Layer 2 of a small transformer language model trained on English Wikipedia (14 layers, counted from 0, width 96).
A neuron's activation on a vector x is GELU(weights . x + bias), where the dot is the dot product.
The model reads these tokens: " A" " P" "onn" "app" "a" " (" "IN" "D" ")" " |" "\n" "11" " August" "," " 15" ":" "55" "\n" "|" " E" " Mus" "k" "ens" " /" " S" " P"

The vector x that enters this layer's MLP at each token. A number n stands for n times 0.0095.
0 " A": 103 60 -117 -157 -122 56 -94 117 -24 -34 211 -45 1 63 95 -39 -40 -50 43 5 -46 -77 73 22 -23 -35 128 25 57 45 -38 -25 42 -32 -75 1 33 -3 5 -34 16 -39 1 20 -9 -79 -40 -107 -82 18 239 -92 38 -51 -1 -95 186 4 -10 -61 -55 16 50 -29 108 44 -26 4 -11 -118 -24 27 -7 95 10 -264 -84 98 65 43 -174 -5 -54 58 21 -118 107 -75 -16 59 123 -29 -14 21 37 -71
1 " P": -118 -51 -114 -129 28 45 -29 -33 2 -123 181 -28 58 -23 16 -27 44 -83 -8 6 78 -58 49 66 26 -43 15 -23 -17 81 87 -66 -19 60 -132 -36 -100 -102 -30 104 -29 41 127 35 -21 45 10 35 82 -62 57 -72 11 7 79 -4 235 -41 64 84 46 -17 -7 26 75 163 30 190 27 -17 -83 107 -47 66 87 -172 -22 -48 85 -38 -62 -147 15 -174 18 58 16 -141 -73 37 -160 2 22 -81 -11 -2
2 "onn": -101 -61 22 -276 -111 -20 85 -107 -72 -45 140 -132 -80 -77 17 -128 138 -25 20 11 59 58 -13 -19 3 87 -92 24 19 30 31 40 35 -62 27 -170 -38 97 -46 -4 -51 -102 6 -14 -11 112 59 29 118 13 139 -4 12 157 -128 -167 188 32 -34 21 117 -1 -17 55 153 50 -83 54 -87 -52 -79 68 -33 194 51 -14 -18 36 -56 23 -92 -60 43 -104 -26 230 71 -53 105 -39 -67 32 15 61 31 6
3 "app": -94 18 -50 -311 -39 73 -112 -80 93 -12 141 -68 -67 0 24 -129 221 -6 36 -18 -18 -23 -80 -28 -78 -43 -144 28 -138 116 28 -36 103 2 -21 22 -14 -27 -36 15 -75 -45 36 47 -33 140 10 103 124 12 103 65 29 78 29 -130 290 26 102 -5 107 -76 67 136 59 -65 19 41 -66 -73 -113 55 -44 110 -36 -38 27 -149 113 -42 -137 -89 56 -111 -21 121 13 -112 28 15 -36 42 -28 36 135 29
4 "a": 51 -56 21 -77 -65 -38 16 20 31 19 282 6 13 89 -13 2 47 97 -139 -47 98 17 -64 -44 74 -64 6 135 -23 -25 22 95 24 -12 -21 -27 -34 -37 61 -41 -50 -68 -17 24 -20 26 63 -10 45 9 -24 -96 -3 51 7 -72 123 9 -10 96 58 -33 -92 27 -126 54 -49 138 -13 -54 -61 16 -103 18 8 -85 -125 -72 129 25 34 32 194 -164 -76 50 76 -192 96 -40 -4 -42 66 94 -144 -27
5 " (": -24 40 26 -324 -45 68 -152 111 183 10 57 101 -45 -62 1 -16 -40 14 -104 -58 131 -57 100 68 39 -66 -14 -64 -1 -15 0 27 51 65 -85 -53 -15 -39 -4 -1 -20 -20 -36 25 18 129 -11 81 4 -64 -46 -103 -5 17 77 16 10 -57 42 98 -24 98 -47 -60 -13 161 81 108 -46 -74 -60 -20 89 34 13 -303 17 32 60 158 -169 75 -92 -6 13 216 -9 -173 48 -25 -90 45 15 -104 -12 -40
6 "IN": 41 -108 -113 -54 -114 -63 -23 26 142 7 98 -99 -27 -120 -123 -66 161 95 -61 -8 107 -56 16 26 -15 63 -1 86 -82 65 76 -96 -118 11 -65 59 -188 -181 110 2 -93 -15 10 114 20 -1 32 54 120 -98 -33 20 91 10 17 -8 314 237 21 22 6 -46 70 5 -3 -51 56 -15 -51 -31 -46 -55 0 69 55 -156 6 -128 56 -38 -41 -88 128 -99 5 108 -50 -36 -13 -2 45 31 21 65 -15 -90
7 "D": -15 -166 -104 -38 -117 -98 -148 -11 96 -52 204 -134 -78 -66 -40 -103 41 22 84 69 124 50 111 -13 13 197 -47 -55 -24 77 30 -57 -37 20 -96 1 -210 -92 31 -1 -98 23 -61 83 29 26 110 -40 89 -49 71 -4 -20 110 -26 -29 119 112 69 -19 48 34 -12 58 38 56 100 103 -22 5 92 -34 69 104 3 -175 -3 -86 -6 4 45 -54 -87 -130 3 141 -21 -69 41 -21 -80 3 10 -34 10 -19
8 ")": -39 -12 -11 -59 -181 -79 -248 114 157 57 115 44 -59 -70 -50 -74 57 25 -140 -41 108 49 54 22 25 -20 -56 -24 -179 44 89 34 23 -89 -162 117 61 -63 20 -104 -83 104 -27 30 85 65 30 10 -110 -8 -86 74 16 19 74 -14 29 -12 11 176 49 78 25 74 -58 61 -21 43 38 -58 16 -46 -9 174 25 -212 7 -50 -170 -34 -95 50 -14 18 50 89 53 -106 -13 -48 40 -15 4 25 49 -15
9 " |": 37 -6 18 -197 -53 38 -48 250 185 101 121 28 -73 -29 -77 -69 174 35 -59 -5 61 -19 -28 66 -5 -5 13 -57 -79 -34 -17 -23 1 126 -229 28 -39 -105 29 -35 -59 1 -3 26 -6 55 29 -8 0 -73 -69 -77 -54 -8 -129 -27 179 -10 -85 29 35 88 41 83 -59 117 -24 -31 -42 -63 -10 14 -81 102 68 9 -37 6 26 108 -173 -8 7 25 20 120 -39 -42 -65 -20 -94 20 -40 -15 6 -42
10 "\n": -7 -55 -47 -433 -11 -56 -55 175 9 35 18 8 72 62 -27 -60 30 -38 -153 42 -2 -8 1 72 -46 24 -96 16 -24 64 27 67 28 33 -67 -33 35 -121 -40 14 78 -2 26 9 67 48 35 12 95 -46 -43 33 7 16 -94 -25 116 13 98 50 -54 10 -62 111 -15 -13 68 63 -23 106 -66 -85 -41 72 43 -302 -3 37 39 55 -99 124 76 11 20 108 -60 -41 -141 1 -102 -49 -22 -65 -14 45
11 "11": -65 -51 -146 -170 -65 -53 -55 50 79 -36 91 -70 30 -9 -108 16 155 80 81 -184 26 17 -108 -114 -47 67 -121 73 -55 62 52 -13 121 -55 38 8 -132 -48 62 42 -3 22 -29 121 27 76 -39 75 40 -27 -101 -2 -15 45 -58 -66 91 58 68 -49 -10 127 97 90 5 51 53 83 -29 -87 48 -45 1 113 32 -6 -147 -104 75 79 54 -109 46 -42 207 40 -75 -194 141 -52 -47 -163 -23 53 -9 113
12 " August": 81 -75 -73 -354 -174 -73 -12 23 225 37 76 -124 -100 -59 -70 24 -9 75 23 -22 149 -87 -31 -10 100 138 -138 55 23 -93 -90 -57 32 -24 -84 44 -116 44 -69 -25 123 -57 21 -14 9 -4 39 -18 113 -151 -157 -30 45 87 10 -49 128 87 -40 58 2 2 63 7 54 105 -4 168 -13 -11 61 -9 -128 64 65 72 44 -163 88 14 -69 -142 128 48 -136 128 55 72 -39 14 57 -34 -88 41 -17 27
13 ",": -7 -31 -13 -185 85 -63 -193 166 72 29 62 -8 -37 -2 -84 -45 -129 54 -65 -15 -22 59 -64 -43 40 -16 -21 -12 -59 -59 42 80 -48 90 -140 -82 -106 -9 -17 -3 79 119 -32 49 14 84 82 53 9 -141 -187 -70 -20 5 2 -50 104 0 -2 -70 52 60 -3 5 11 68 -42 212 35 -18 31 26 -39 126 -54 -175 -17 18 -6 89 53 -121 181 47 20 140 83 -134 88 36 -42 -82 -25 31 -6 114
14 " 15": -15 -9 -38 -11 -47 -133 -46 71 38 23 54 31 -71 -70 -37 -47 189 15 -52 -151 154 -60 -36 -62 73 6 -143 81 -32 74 -49 0 -40 23 57 -20 -54 -57 78 133 -29 -5 -26 8 16 -34 -16 141 49 -9 -170 -79 10 -23 -260 -4 194 -33 33 64 -53 78 89 -29 22 125 33 200 -28 -98 -28 -37 -141 47 138 48 -1 -142 190 46 -95 -117 115 1 51 -55 47 -16 19 -47 12 -128 -6 -17 -47 125
15 ":": 34 -40 15 -148 26 -103 -75 196 157 18 58 -45 -32 -25 -11 -68 8 65 -56 -31 40 -33 42 -11 40 -41 -7 -50 -60 9 88 39 -100 69 -45 -88 -136 -140 -21 227 -172 51 4 74 94 95 -10 -47 -14 100 -42 -17 62 14 -40 -93 138 61 -25 -12 -62 111 13 -52 -88 138 -8 16 -76 -9 -109 -40 41 47 24 -99 -3 60 -20 19 -89 -81 96 7 35 208 10 -133 -28 -47 -25 34 96 108 -137 -119
16 "55": -42 -114 -108 -357 -81 -95 -68 33 252 16 66 -103 -109 -84 -82 -118 104 -11 62 -36 -27 11 -107 -81 30 96 -68 46 -115 15 -89 -22 185 -65 3 44 -90 49 31 51 -29 -11 -14 43 35 117 1 86 73 -42 -55 21 28 124 -32 -47 172 74 75 -84 -18 77 109 65 -68 65 52 120 -55 -125 49 -2 29 86 52 -6 -105 -94 0 8 38 -93 88 -41 -32 96 -4 -156 148 -40 -19 -83 -14 83 138 53
17 "\n": -13 -51 -66 -462 -12 -80 -56 179 11 28 -18 16 86 41 -33 -45 11 -19 -138 22 -9 -10 -17 75 -35 24 -87 13 -16 56 41 83 15 47 -77 -32 12 -105 -61 33 75 -16 14 13 65 76 31 -8 82 -34 -31 34 36 15 -80 -22 112 5 91 61 -45 47 -51 110 -22 -34 80 67 -29 101 -80 -82 -47 69 40 -275 5 32 40 43 -117 112 97 21 21 126 -61 -74 -154 2 -93 -45 -10 -57 -19 101
18 "|": -22 -81 -4 -478 -137 60 0 133 16 47 88 -83 -134 38 97 25 201 19 -43 -31 75 -108 2 11 -25 -13 -42 -10 51 -24 -11 44 48 22 -32 3 -41 94 44 74 54 42 -5 -11 29 36 19 -57 114 -122 -74 39 36 63 -162 -42 163 -11 -62 76 -8 73 96 37 -86 134 55 -144 -118 76 -11 -43 79 62 2 -12 -59 -39 59 110 -328 91 11 6 12 205 -54 -80 -29 -13 8 -121 -23 -52 -129 -29
19 " E": 43 -109 -133 -169 150 67 -94 -60 55 -49 84 10 141 41 -135 19 100 -21 8 52 26 -68 70 69 -18 -67 85 0 -1 56 31 102 -10 46 -50 -52 -72 -160 -52 40 -54 11 71 39 -16 -104 -66 54 7 -35 -88 -69 103 -34 12 -3 53 82 -13 180 63 -17 33 47 -9 35 46 105 -9 28 -48 157 -214 7 45 -200 -3 -100 4 66 -10 -40 137 -184 135 6 -38 -151 63 15 -24 -55 69 -44 -28 -77
20 " Mus": -33 -67 -57 -170 40 -7 -129 -90 170 88 116 103 138 -33 -150 82 -61 -45 -91 34 115 -87 -19 50 -55 6 40 22 48 25 9 -40 -17 -22 -135 27 48 -101 -70 -21 -119 10 56 94 -17 46 62 9 76 -9 -25 -105 58 18 36 35 193 -29 67 178 92 -3 -40 10 97 -194 -8 175 -65 -6 -109 59 -178 51 9 -111 26 21 -82 43 -218 80 10 -100 -103 -80 -58 -97 48 43 3 58 92 72 45 -12
21 "k": -108 -48 35 -201 30 9 -132 -57 129 -65 189 -56 13 66 2 11 184 17 -97 -168 90 55 -63 -15 14 17 24 -41 -136 -3 -8 7 58 -87 -33 30 -37 29 -13 -2 -8 18 21 160 -69 20 108 65 68 2 -45 30 38 130 92 -83 66 38 36 132 102 -33 -64 87 28 -16 25 108 -75 -100 -48 19 49 34 -9 -56 -99 -93 44 -24 -117 36 -13 -127 43 45 140 -295 58 -46 -68 -89 11 100 -45 90
22 "ens": -50 33 -63 -243 82 -2 -152 -37 81 91 180 -32 -86 5 64 -10 -27 89 27 -26 -29 -20 -164 15 -87 -27 -138 115 -73 116 -111 -30 50 -7 9 29 30 -55 -42 63 9 -9 -10 87 -66 90 101 24 53 -115 9 -62 106 -33 -115 -96 -66 -3 45 130 158 146 22 27 70 -61 17 100 -66 -18 -34 59 -36 -1 -79 45 71 -63 146 30 -237 -19 84 -40 42 -20 -53 13 101 -70 -31 41 57 13 -120 -47
23 " /": -45 -71 13 -217 -70 -121 -184 73 127 81 69 -73 -101 3 7 -36 83 -3 -206 -51 79 12 30 80 85 36 -35 -10 -58 46 -55 -79 64 -61 -124 21 -114 81 26 108 -66 32 61 139 3 75 77 131 46 9 -102 -108 -27 66 -31 -23 10 32 35 128 -9 -18 42 -23 -97 -70 19 106 -127 -100 -60 -128 95 23 81 -29 -59 112 13 94 -265 82 11 -54 -89 -18 -31 -109 37 23 -55 71 86 47 65 45
24 " S": -20 -60 -100 160 92 66 -36 -22 2 -85 186 -17 6 -34 -25 32 -56 17 0 -1 85 16 80 28 -37 -15 59 -8 10 54 69 70 -98 54 -92 -5 -62 -121 -10 41 -14 -47 47 -6 5 -14 72 -74 85 -89 -64 -157 83 10 40 41 125 0 56 204 8 10 -90 -26 21 36 56 192 -5 42 -37 83 -148 44 60 -186 -84 29 42 -2 -26 -101 4 -197 49 16 -97 -131 18 3 -113 58 70 -108 -19 33
25 " P": -117 -52 -87 -90 57 32 -29 -50 15 -121 144 -86 52 -32 20 -6 11 -47 7 -15 66 -41 50 66 6 -14 13 -20 -29 71 86 -49 -4 48 -135 -25 -119 -87 -31 95 -52 36 130 38 -21 56 34 37 72 -75 30 -79 51 38 87 7 191 -29 56 135 51 -20 -20 4 63 179 49 178 54 6 -76 99 -39 48 74 -165 -42 -68 88 -57 -87 -145 38 -187 20 65 36 -173 -55 32 -179 -13 49 -102 -10 57

Each question shows the input weights of one neuron of the MLP. A number n stands for n times 0.001.

n32 (bias -0.060): 7 -69 -76 45 -52 -50 110 -179 -119 56 -71 -150 94 -165 -146 101 -213 -39 300 -7 -43 83 -17 -166 149 283 193 -40 94 7 -39 -100 18 87 7 -169 -57 0 21 -63 295 74 -4 -260 -61 -57 52 -51 82 130 194 -36 -132 61 18 61 -213 39 -121 -97 127 -163 17 -20 168 -95 0 -56 307 15 105 -16 49 -114 -30 106 24 34 -211 -60 142 -122 -11 -117 96 -19 10 123 75 149 -77 -119 -28 -106 238 62
On which token does it fire most? 7 "D"

n111 (bias -0.101): 108 -126 -16 53 66 -64 -202 -13 -137 23 -149 -34 111 103 30 206 179 -156 49 11 -37 -197 0 -29 -26 -4 34 -54 52 -81 -15 -62 -41 232 198 -11 84 259 -47 140 75 40 24 -92 -62 -242 -136 -141 -178 158 12 71 61 -4 -90 231 -42 -124 -100 -86 -7 22 86 -58 143 137 134 -231 -42 -7 -24 -100 43 -143 76 97 79 -54 -154 53 -73 246 -76 86 115 -92 48 134 -28 106 143 -155 -30 29 -4 -176
On which token does it fire most, and how strongly? 18 "|", at about 0.54

n186 (bias -0.055): 113 -115 -150 245 247 48 54 -19 -136 -233 -50 261 153 94 20 -133 -211 -106 39 82 -184 91 -58 199 -36 -42 -34 36 -90 194 169 -69 31 70 95 114 -37 -52 -151 199 33 15 93 39 26 -74 67 -79 -101 56 233 -34 19 -55 108 109 -29 -93 49 -211 -173 -55 -57 -121 81 -115 16 108 175 -14 101 -23 120 -74 200 -40 63 13 -29 25 175 -117 28 -87 20 -4 -23 -75 -277 -4 -110 -50 13 -43 75 -122
On which token does it fire most? 1 " P"

n62 (bias -0.126): -236 -64 34 142 -36 28 -162 -23 -240 -16 -60 54 74 73 -32 90 110 -99 -184 153 -142 108 212 185 131 139 28 31 200 -51 -255 -79 29 163 -113 44 -255 238 -5 173 58 -70 53 148 126 -88 52 -98 -207 -8 3 -53 -274 14 -16 384 -141 -40 -258 32 -30 -329 140 -31 126 -20 35 -145 -101 -111 66 40 198 -13 165 128 75 66 -77 103 -75 203 -33 -30 -118 -252 -140 157 -172 208 192 155 -64 -23 -119 -90
On which token does it fire most, and how strongly? 23 " /", at about 1.3

n79 (bias -0.061): -67 -57 11 17 -145 -35 271 -61 14 -94 -33 21 -115 -114 -37 -70 -254 -63 -62 166 -70 -10 -51 -49 124 178 108 60 32 -225 45 28 -3 -90 -13 24 -91 219 198 -99 110 -94 82 -76 122 48 19 -6 103 -24 92 108 21 269 273 58 -133 -72 -149 -120 -40 -115 62 33 107 41 0 50 79 0 168 66 62 -135 -34 91 -46 -24 -184 -177 253 -38 -146 -3 -126 34 15 -46 -17 -76 57 -53 -25 21 142 28
Its three highest activations, in order, are on tokens 12 " August", 16 "55", 2 "onn"

n255 (bias 0.011): 99 -10 136 33 -33 -213 106 -170 -82 -44 66 121 0 -107 143 86 -73 -65 136 -82 42 -45 -16 -106 48 -158 -45 -53 -43 -133 173 -3 108 -141 98 -212 67 40 13 15 -50 203 -23 -123 -30 -50 14 138 31 118 5 11 -48 35 161 -42 18 67 -59 -59 112 -51 -50 -51 -40 -56 -67 145 6 56 20 -37 -30 -184 0 73 95 -75 -48 -89 -20 -62 -81 -72 132 24 225 -65 171 32 140 63 -86 -49 32 -27
Its two highest activations, in order, are on tokens 2 "onn", 21 "k"

n134 (bias -0.072): -58 -92 -176 57 142 184 -25 -148 -192 -290 -22 -108 23 168 -28 8 123 -160 0 -76 -14 139 -3 109 93 44 189 -55 -76 84 -144 -91 -143 199 -15 55 -94 115 -206 45 116 -29 17 -26 -4 -72 64 -113 -138 160 34 164 197 162 104 87 -251 -4 24 29 23 73 75 24 109 234 155 -328 259 -38 22 127 81 -173 82 23 18 -76 -23 -279 141 84 67 -73 167 20 -45 174 -80 -57 55 -153 -147 112 -8 56
On which token does it fire most, and how strongly? 19 " E", at about 0.23

n63 (bias -0.089): -61 14 -50 145 90 46 221 -159 -105 -162 -53 156 66 85 -34 125 -233 -215 224 80 -122 -77 -65 67 109 118 88 108 170 -92 408 -329 -8 -101 -4 41 19 -59 111 -20 282 59 81 -44 0 -97 37 20 -64 -146 91 -92 -91 -328 159 13 96 -162 88 -7 -8 -77 -259 -73 -36 11 18 44 -126 12 55 -80 131 -52 159 151 22 14 150 -20 31 -116 -94 -80 -50 -116 131 284 -183 164 -162 -45 -87 -165 20 59
Its three highest activations, in order, are on tokens 1 " P", 25 " P", 24 " S"

n376 (bias -0.001): -38 -49 142 122 12 13 122 119 -20 -86 -151 48 21 -68 77 -59 -2 -71 -13 40 13 -71 107 20 54 -82 54 -51 79 22 3 -106 67 -3 47 -66 -18 52 80 -64 -36 -32 24 -64 99 -17 -118 -89 -95 49 -83 -100 -114 -120 -10 82 48 19 -202 -86 -154 -11 60 -98 -10 142 95 -94 134 24 63 -149 123 13 110 85 -22 -53 -43 173 39 106 -226 131 100 59 22 -56 -99 29 -72 -110 25 -49 158 -106
Its three highest activations, in order, are on tokens 5 " (", 9 " |", 18 "|"

n273 (bias -0.107): 55 -114 -210 183 100 -169 -31 -63 59 -50 -82 126 65 21 -100 -54 68 -274 210 157 -51 84 183 -69 -109 39 -166 -48 100 -114 9 -103 -52 197 -89 360 -43 223 -238 261 3 -18 9 -16 13 56 -31 -343 -135 11 30 16 -153 122 171 -31 -78 -132 -220 -100 -120 -21 305 146 115 -94 -41 116 -121 107 153 -86 188 -110 192 145 84 149 -42 100 125 18 36 -72 -216 9 68 -177 -134 45 130 -89 -217 -102 41 0
On which token does it fire most? 7 "D"

n105 (bias -0.063): 73 40 4 46 -107 47 47 -145 -116 -158 -32 194 76 189 334 295 -49 -40 7 199 -29 -12 114 -226 -35 -68 -131 55 10 -161 16 -21 7 111 -67 208 36 206 -21 95 -3 56 17 4 0 -72 -136 -272 -14 -80 37 80 -139 192 105 -91 149 20 -140 -87 38 -159 -186 201 10 -206 -14 46 12 27 182 -40 71 -60 9 105 -49 -3 4 46 71 7 232 -23 -182 4 132 -236 -50 -95 131 32 -237 77 -171 -158
On which token does it fire most? 4 "a"

n104 (bias -0.045): 39 86 -148 124 -132 103 153 -63 -9 -49 -127 -36 72 26 31 195 -128 138 198 318 -153 -98 -61 14 51 -146 -4 64 201 -234 -43 -107 32 -263 -4 115 50 116 -12 -96 86 -167 189 0 184 -121 -66 -207 -215 68 -55 125 20 -229 159 -93 7 -35 47 -41 -225 179 -119 17 71 7 128 -53 -93 -15 182 -59 -122 -4 89 147 83 24 76 -26 55 89 -154 160 -150 8 68 15 -197 145 -10 -115 25 -7 -142 31
Its two highest activations, in order, are on tokens 0 " A", 12 " August"

n120 (bias -0.047): 290 -41 200 124 -222 93 -34 39 24 48 9 -80 -69 65 87 47 -97 -84 -103 -7 144 -62 222 60 79 -53 52 173 -144 -146 -65 -140 17 -101 145 -48 -86 99 248 -107 -31 -40 146 79 152 -143 115 0 -41 3 -94 66 72 28 31 -27 -33 7 -53 -124 -91 -158 41 92 -114 -24 -49 -80 20 61 -113 4 67 -32 4 -40 -70 -85 -62 -203 184 175 -60 31 -89 -83 332 76 -19 -295 224 24 -112 -139 -212 -117
On which token does it fire most? 4 "a"

n250 (bias -0.049): -46 91 -162 -20 107 79 189 -106 3 -299 -86 55 245 4 -130 156 59 -25 199 -24 -83 -141 -144 22 7 -21 -11 -136 69 62 113 18 -138 89 195 -41 -45 142 -238 -114 111 -133 -174 -115 -61 -272 -152 -203 -109 80 71 164 25 -91 38 -30 -195 70 46 -100 156 231 -97 123 39 83 0 0 108 12 70 50 -130 -79 -59 92 81 -58 -105 -12 229 -63 -31 135 451 66 -134 111 49 107 36 -115 -135 84 28 -209
On which token does it fire most? 19 " E"

n293 (bias -0.072): -106 241 -216 48 185 42 28 -17 -127 66 -24 89 -22 70 38 -292 -102 -140 -25 4 -221 104 -43 -174 -234 -109 148 -27 93 -20 -50 207 110 86 33 -151 164 88 -102 11 178 47 -83 -18 128 0 -69 -53 -10 54 75 81 33 -60 76 -88 -33 -202 58 -96 -67 64 -97 181 10 -94 -50 -52 12 -18 251 31 -79 -117 -142 107 -72 217 -290 -63 68 16 -231 48 140 84 -127 62 -13 246 7 103 -10 138 176 -153
On which token does it fire most? 0 " A"

n163 (bias -0.069): 179 57 7 80 -40 56 -169 124 36 -26 -79 13 -8 62 86 114 -204 -97 24 80 -53 -16 234 145 0 6 109 -122 -93 -195 29 -122 89 58 12 -63 70 127 -37 -110 151 13 -7 52 82 -124 37 -128 -166 -51 -25 62 -59 -114 44 -33 -28 -89 -39 -98 -65 -16 -72 -151 -22 84 14 52 -47 -6 111 -13 203 9 28 -108 114 86 -99 3 96 30 -39 198 3 42 232 31 -78 0 -55 9 -139 -183 -73 37
Its three highest activations, in order, are on tokens 0 " A", 5 " (", 13 ","

n234 (bias -0.012): -2 1 4 -8 1 -8 7 -6 -8 0 12 -15 3 23 -22 1 1 6 -12 -11 8 -15 -17 3 1 33 6 -11 -9 2 -12 0 -9 13 -17 1 14 10 32 -1 14 -4 5 -4 -11 -8 -10 3 -10 8 -2 8 -5 -20 7 -23 9 -8 9 1 -8 10 14 -11 -7 0 10 13 -2 30 -5 9 4 -7 -4 -1 15 10 -3 13 12 7 -2 -13 8 8 4 -3 4 -7 11 27 5 -6 2 -5
On which token does it fire most? 10 "\n"

n331 (bias -0.036): -3 175 176 51 24 138 10 -11 -31 -20 -147 145 126 55 10 65 53 -126 -107 -101 45 -261 121 10 43 -225 180 -131 63 -120 61 -57 -24 64 252 -127 241 -46 221 -111 43 34 29 -101 -71 -78 -186 -74 35 136 -159 24 76 -95 -133 43 123 15 -152 -219 -186 -125 75 -33 42 96 16 -204 106 -65 -233 -53 78 -54 -12 16 44 112 -114 4 35 93 -164 158 152 -245 53 145 134 98 147 -47 -34 -120 76 -117
On which token does it fire most? 0 " A"

n15 (bias -0.058): 75 47 178 159 26 -16 114 -157 -260 -174 74 105 104 335 -70 52 -101 -90 -13 -55 -33 174 -16 -191 -9 -112 121 46 -6 -120 195 -41 20 -109 64 -141 -39 -6 53 -109 73 -112 120 61 -95 80 77 -15 -67 103 25 7 -37 334 191 -7 -17 -14 32 -75 110 -150 -39 56 -80 -58 -139 -141 37 -168 -124 216 70 -122 -183 38 10 140 97 -179 74 -66 -17 -102 -91 -118 19 41 -3 72 -31 138 -10 85 -61 101
On which token does it fire most? 4 "a"

n300 (bias -0.073): -128 140 -98 87 139 220 -4 -87 66 -203 -72 29 27 75 -22 79 -87 -128 235 216 -11 16 -7 73 -125 -244 -75 7 82 -22 62 -438 223 70 208 173 254 -65 70 -124 93 -149 141 -117 -145 -21 -110 -43 -90 -22 166 41 25 13 137 -277 28 49 140 -122 -28 -240 -52 -46 127 -82 124 83 72 -138 -134 -33 161 -101 -36 81 105 36 63 -154 23 -17 -146 -10 -60 196 157 -4 -34 63 -11 4 -63 -133 207 -188
On which token does it fire most? 3 "app"

n57 (bias -0.080): -178 -109 -60 57 49 -43 114 19 -110 -17 -3 -167 -110 71 167 -102 29 -93 -62 42 -231 235 -13 -20 83 37 -104 -10 253 -58 81 -88 376 168 38 202 114 80 183 177 18 -79 166 -77 36 -171 -33 -155 -168 35 -51 -3 13 -92 50 -65 -60 138 4 44 -169 11 0 19 -28 -37 79 64 8 -109 41 -107 180 -184 80 178 -104 -143 57 -149 -7 -46 69 -177 10 77 93 -144 6 126 155 -33 -7 -71 -49 -16
On which token does it fire most? 16 "55"

n96 (bias -0.056): 125 -58 -35 190 143 154 -88 -62 -230 -123 -13 -81 141 97 36 66 -231 -28 151 135 -33 183 136 -7 35 73 -4 35 -3 106 24 -220 -33 86 -68 -289 -230 194 -179 -61 284 66 113 96 32 -145 187 -209 -153 18 78 66 -304 -46 -40 -46 -96 -8 93 -71 43 -98 -90 -35 80 -120 -73 -58 108 -54 128 44 237 -34 -44 -56 93 77 -66 39 56 -41 174 -20 88 -100 74 157 -115 180 -111 72 -40 -120 -207 -32
On which token does it fire most? 0 " A"

n67 (bias 0.011): 9 -6 20 -5 -1 0 12 -5 3 12 1 1 8 10 11 -4 -1 16 -6 6 0 -9 6 5 0 14 -3 -1 -7 1 4 0 -4 21 9 4 0 -2 3 8 2 -1 0 2 -7 -11 9 2 -3 -5 0 1 14 1 11 -14 6 -17 16 -5 12 2 9 2 0 -4 10 -7 12 -9 14 15 9 -2 31 2 -6 6 -9 5 2 3 -2 5 8 -2 -1 -3 9 13 6 4 5 -1 -7 20
Its two highest activations, in order, are on tokens 21 "k", 18 "|"

n137 (bias -0.049): 19 113 -4 -7 37 311 65 15 -14 -163 -130 72 -40 115 201 -39 3 -127 26 -13 -31 -46 68 163 137 -103 144 -77 -71 12 -131 -30 132 -40 192 13 124 9 105 -110 83 -59 33 -176 -20 -12 -263 22 -3 60 -77 31 15 21 37 75 -10 -68 -123 -176 -157 13 -168 -113 138 145 -53 -26 163 -13 35 58 34 -42 26 -22 -36 83 -83 -155 169 -150 -38 77 59 -122 51 108 60 72 94 -52 -132 -93 264 -145
On which token does it fire most, and how strongly? 0 " A", at about 0.83

n87 (bias -0.075): -62 70 -121 97 -20 92 3 -49 -250 -205 24 -53 3 249 177 -43 -96 -143 53 200 -187 -47 162 126 -114 -143 38 23 314 -62 -139 -99 142 74 -49 132 -92 157 -36 18 94 -95 125 21 40 -3 3 -210 -92 -72 198 10 -97 -200 24 -144 21 -115 90 -84 -40 -109 -84 -26 -10 58 49 -7 43 125 -3 86 117 14 45 34 0 26 127 0 -7 145 -242 28 10 -149 -23 50 -144 218 68 40 -131 -59 114 -195
On which token does it fire most? 0 " A"

n30 (bias -0.009): 8 -15 6 -6 3 4 -6 16 -18 -3 0 8 1 -6 -18 11 -2 2 1 -9 -10 -11 9 -8 -1 3 13 -7 10 12 -16 4 0 -11 4 22 11 6 11 1 -1 6 -18 -5 -5 -8 -7 -1 0 4 -3 -4 0 13 11 -6 6 16 17 10 -4 10 14 7 9 5 -13 7 -2 18 -2 -1 4 4 -3 5 0 -5 4 7 7 -4 6 -5 -3 1 15 5 -6 -11 -19 19 -7 7 5 2
On which token does it fire most, and how strongly? 12 " August", at about 0.02

n157 (bias -0.057): -65 78 -122 -65 91 16 64 -90 -100 -159 -182 4 106 -184 -88 -14 -175 -150 -30 115 -100 44 28 -44 -12 93 165 -101 18 19 238 -78 150 -3 66 -232 39 -15 -22 -90 227 73 38 87 31 -188 76 135 -75 6 192 133 110 118 35 -7 -47 -45 -18 -68 10 -17 -79 104 176 -73 -34 44 117 20 112 -131 -91 -23 58 75 184 -107 -266 -48 135 107 -113 32 145 193 138 104 -98 54 -21 -148 38 -9 -47 -28
On which token does it fire most, and how strongly? 2 "onn", at about 0.2

n365 (bias -0.012): -12 -14 31 -9 -8 -5 -12 17 -7 5 4 4 17 2 4 -1 -13 16 11 -4 -13 -4 9 -15 -6 10 -5 -17 0 1 7 -14 -15 6 18 8 7 9 -6 6 7 -16 11 17 -17 -3 6 0 4 -1 -3 -5 -2 -17 9 2 3 -1 7 0 7 12 11 1 -7 -9 -8 -18 10 0 19 6 -16 -6 58 -8 -7 -9 3 -12 1 -8 5 -4 -12 8 -7 -5 4 -4 1 -10 -6 2 -11 0
Its two highest activations, in order, are on tokens 12 " August", 11 "11"

n242 (bias 0.003): 17 -6 -3 0 -4 -1 5 3 1 -4 9 -7 2 -8 8 -10 6 6 -18 7 -8 -13 7 -7 -3 -20 3 -3 0 -11 -7 5 4 5 18 6 -3 -3 -17 6 -11 5 -6 -2 18 -5 1 2 -3 -8 -1 5 5 0 6 3 2 -3 7 2 10 -7 -1 11 19 1 -6 -11 11 -7 6 -3 11 1 6 4 -11 5 0 5 6 9 0 -7 2 3 3 16 11 4 -11 11 12 -12 5 19
On which token does it fire most, and how strongly? 2 "onn", at about 0.016

n260 (bias -0.057): -7 49 171 110 135 -60 33 -110 -56 -36 -29 -264 -28 -92 -10 -244 -88 -171 121 81 -107 182 -64 -36 -141 -4 202 -29 -40 139 137 -117 -88 -115 -73 -213 84 68 -74 -10 45 61 -48 -88 166 47 168 90 -9 193 220 101 -93 81 37 46 -264 -69 122 47 35 -47 -66 74 -139 -57 0 -67 88 -162 7 -144 30 -14 -64 75 -121 38 -100 -163 55 174 -218 -55 30 44 29 288 34 -14 -143 102 106 145 88 -104
On which token does it fire most, and how strongly? 2 "onn", at about 0.19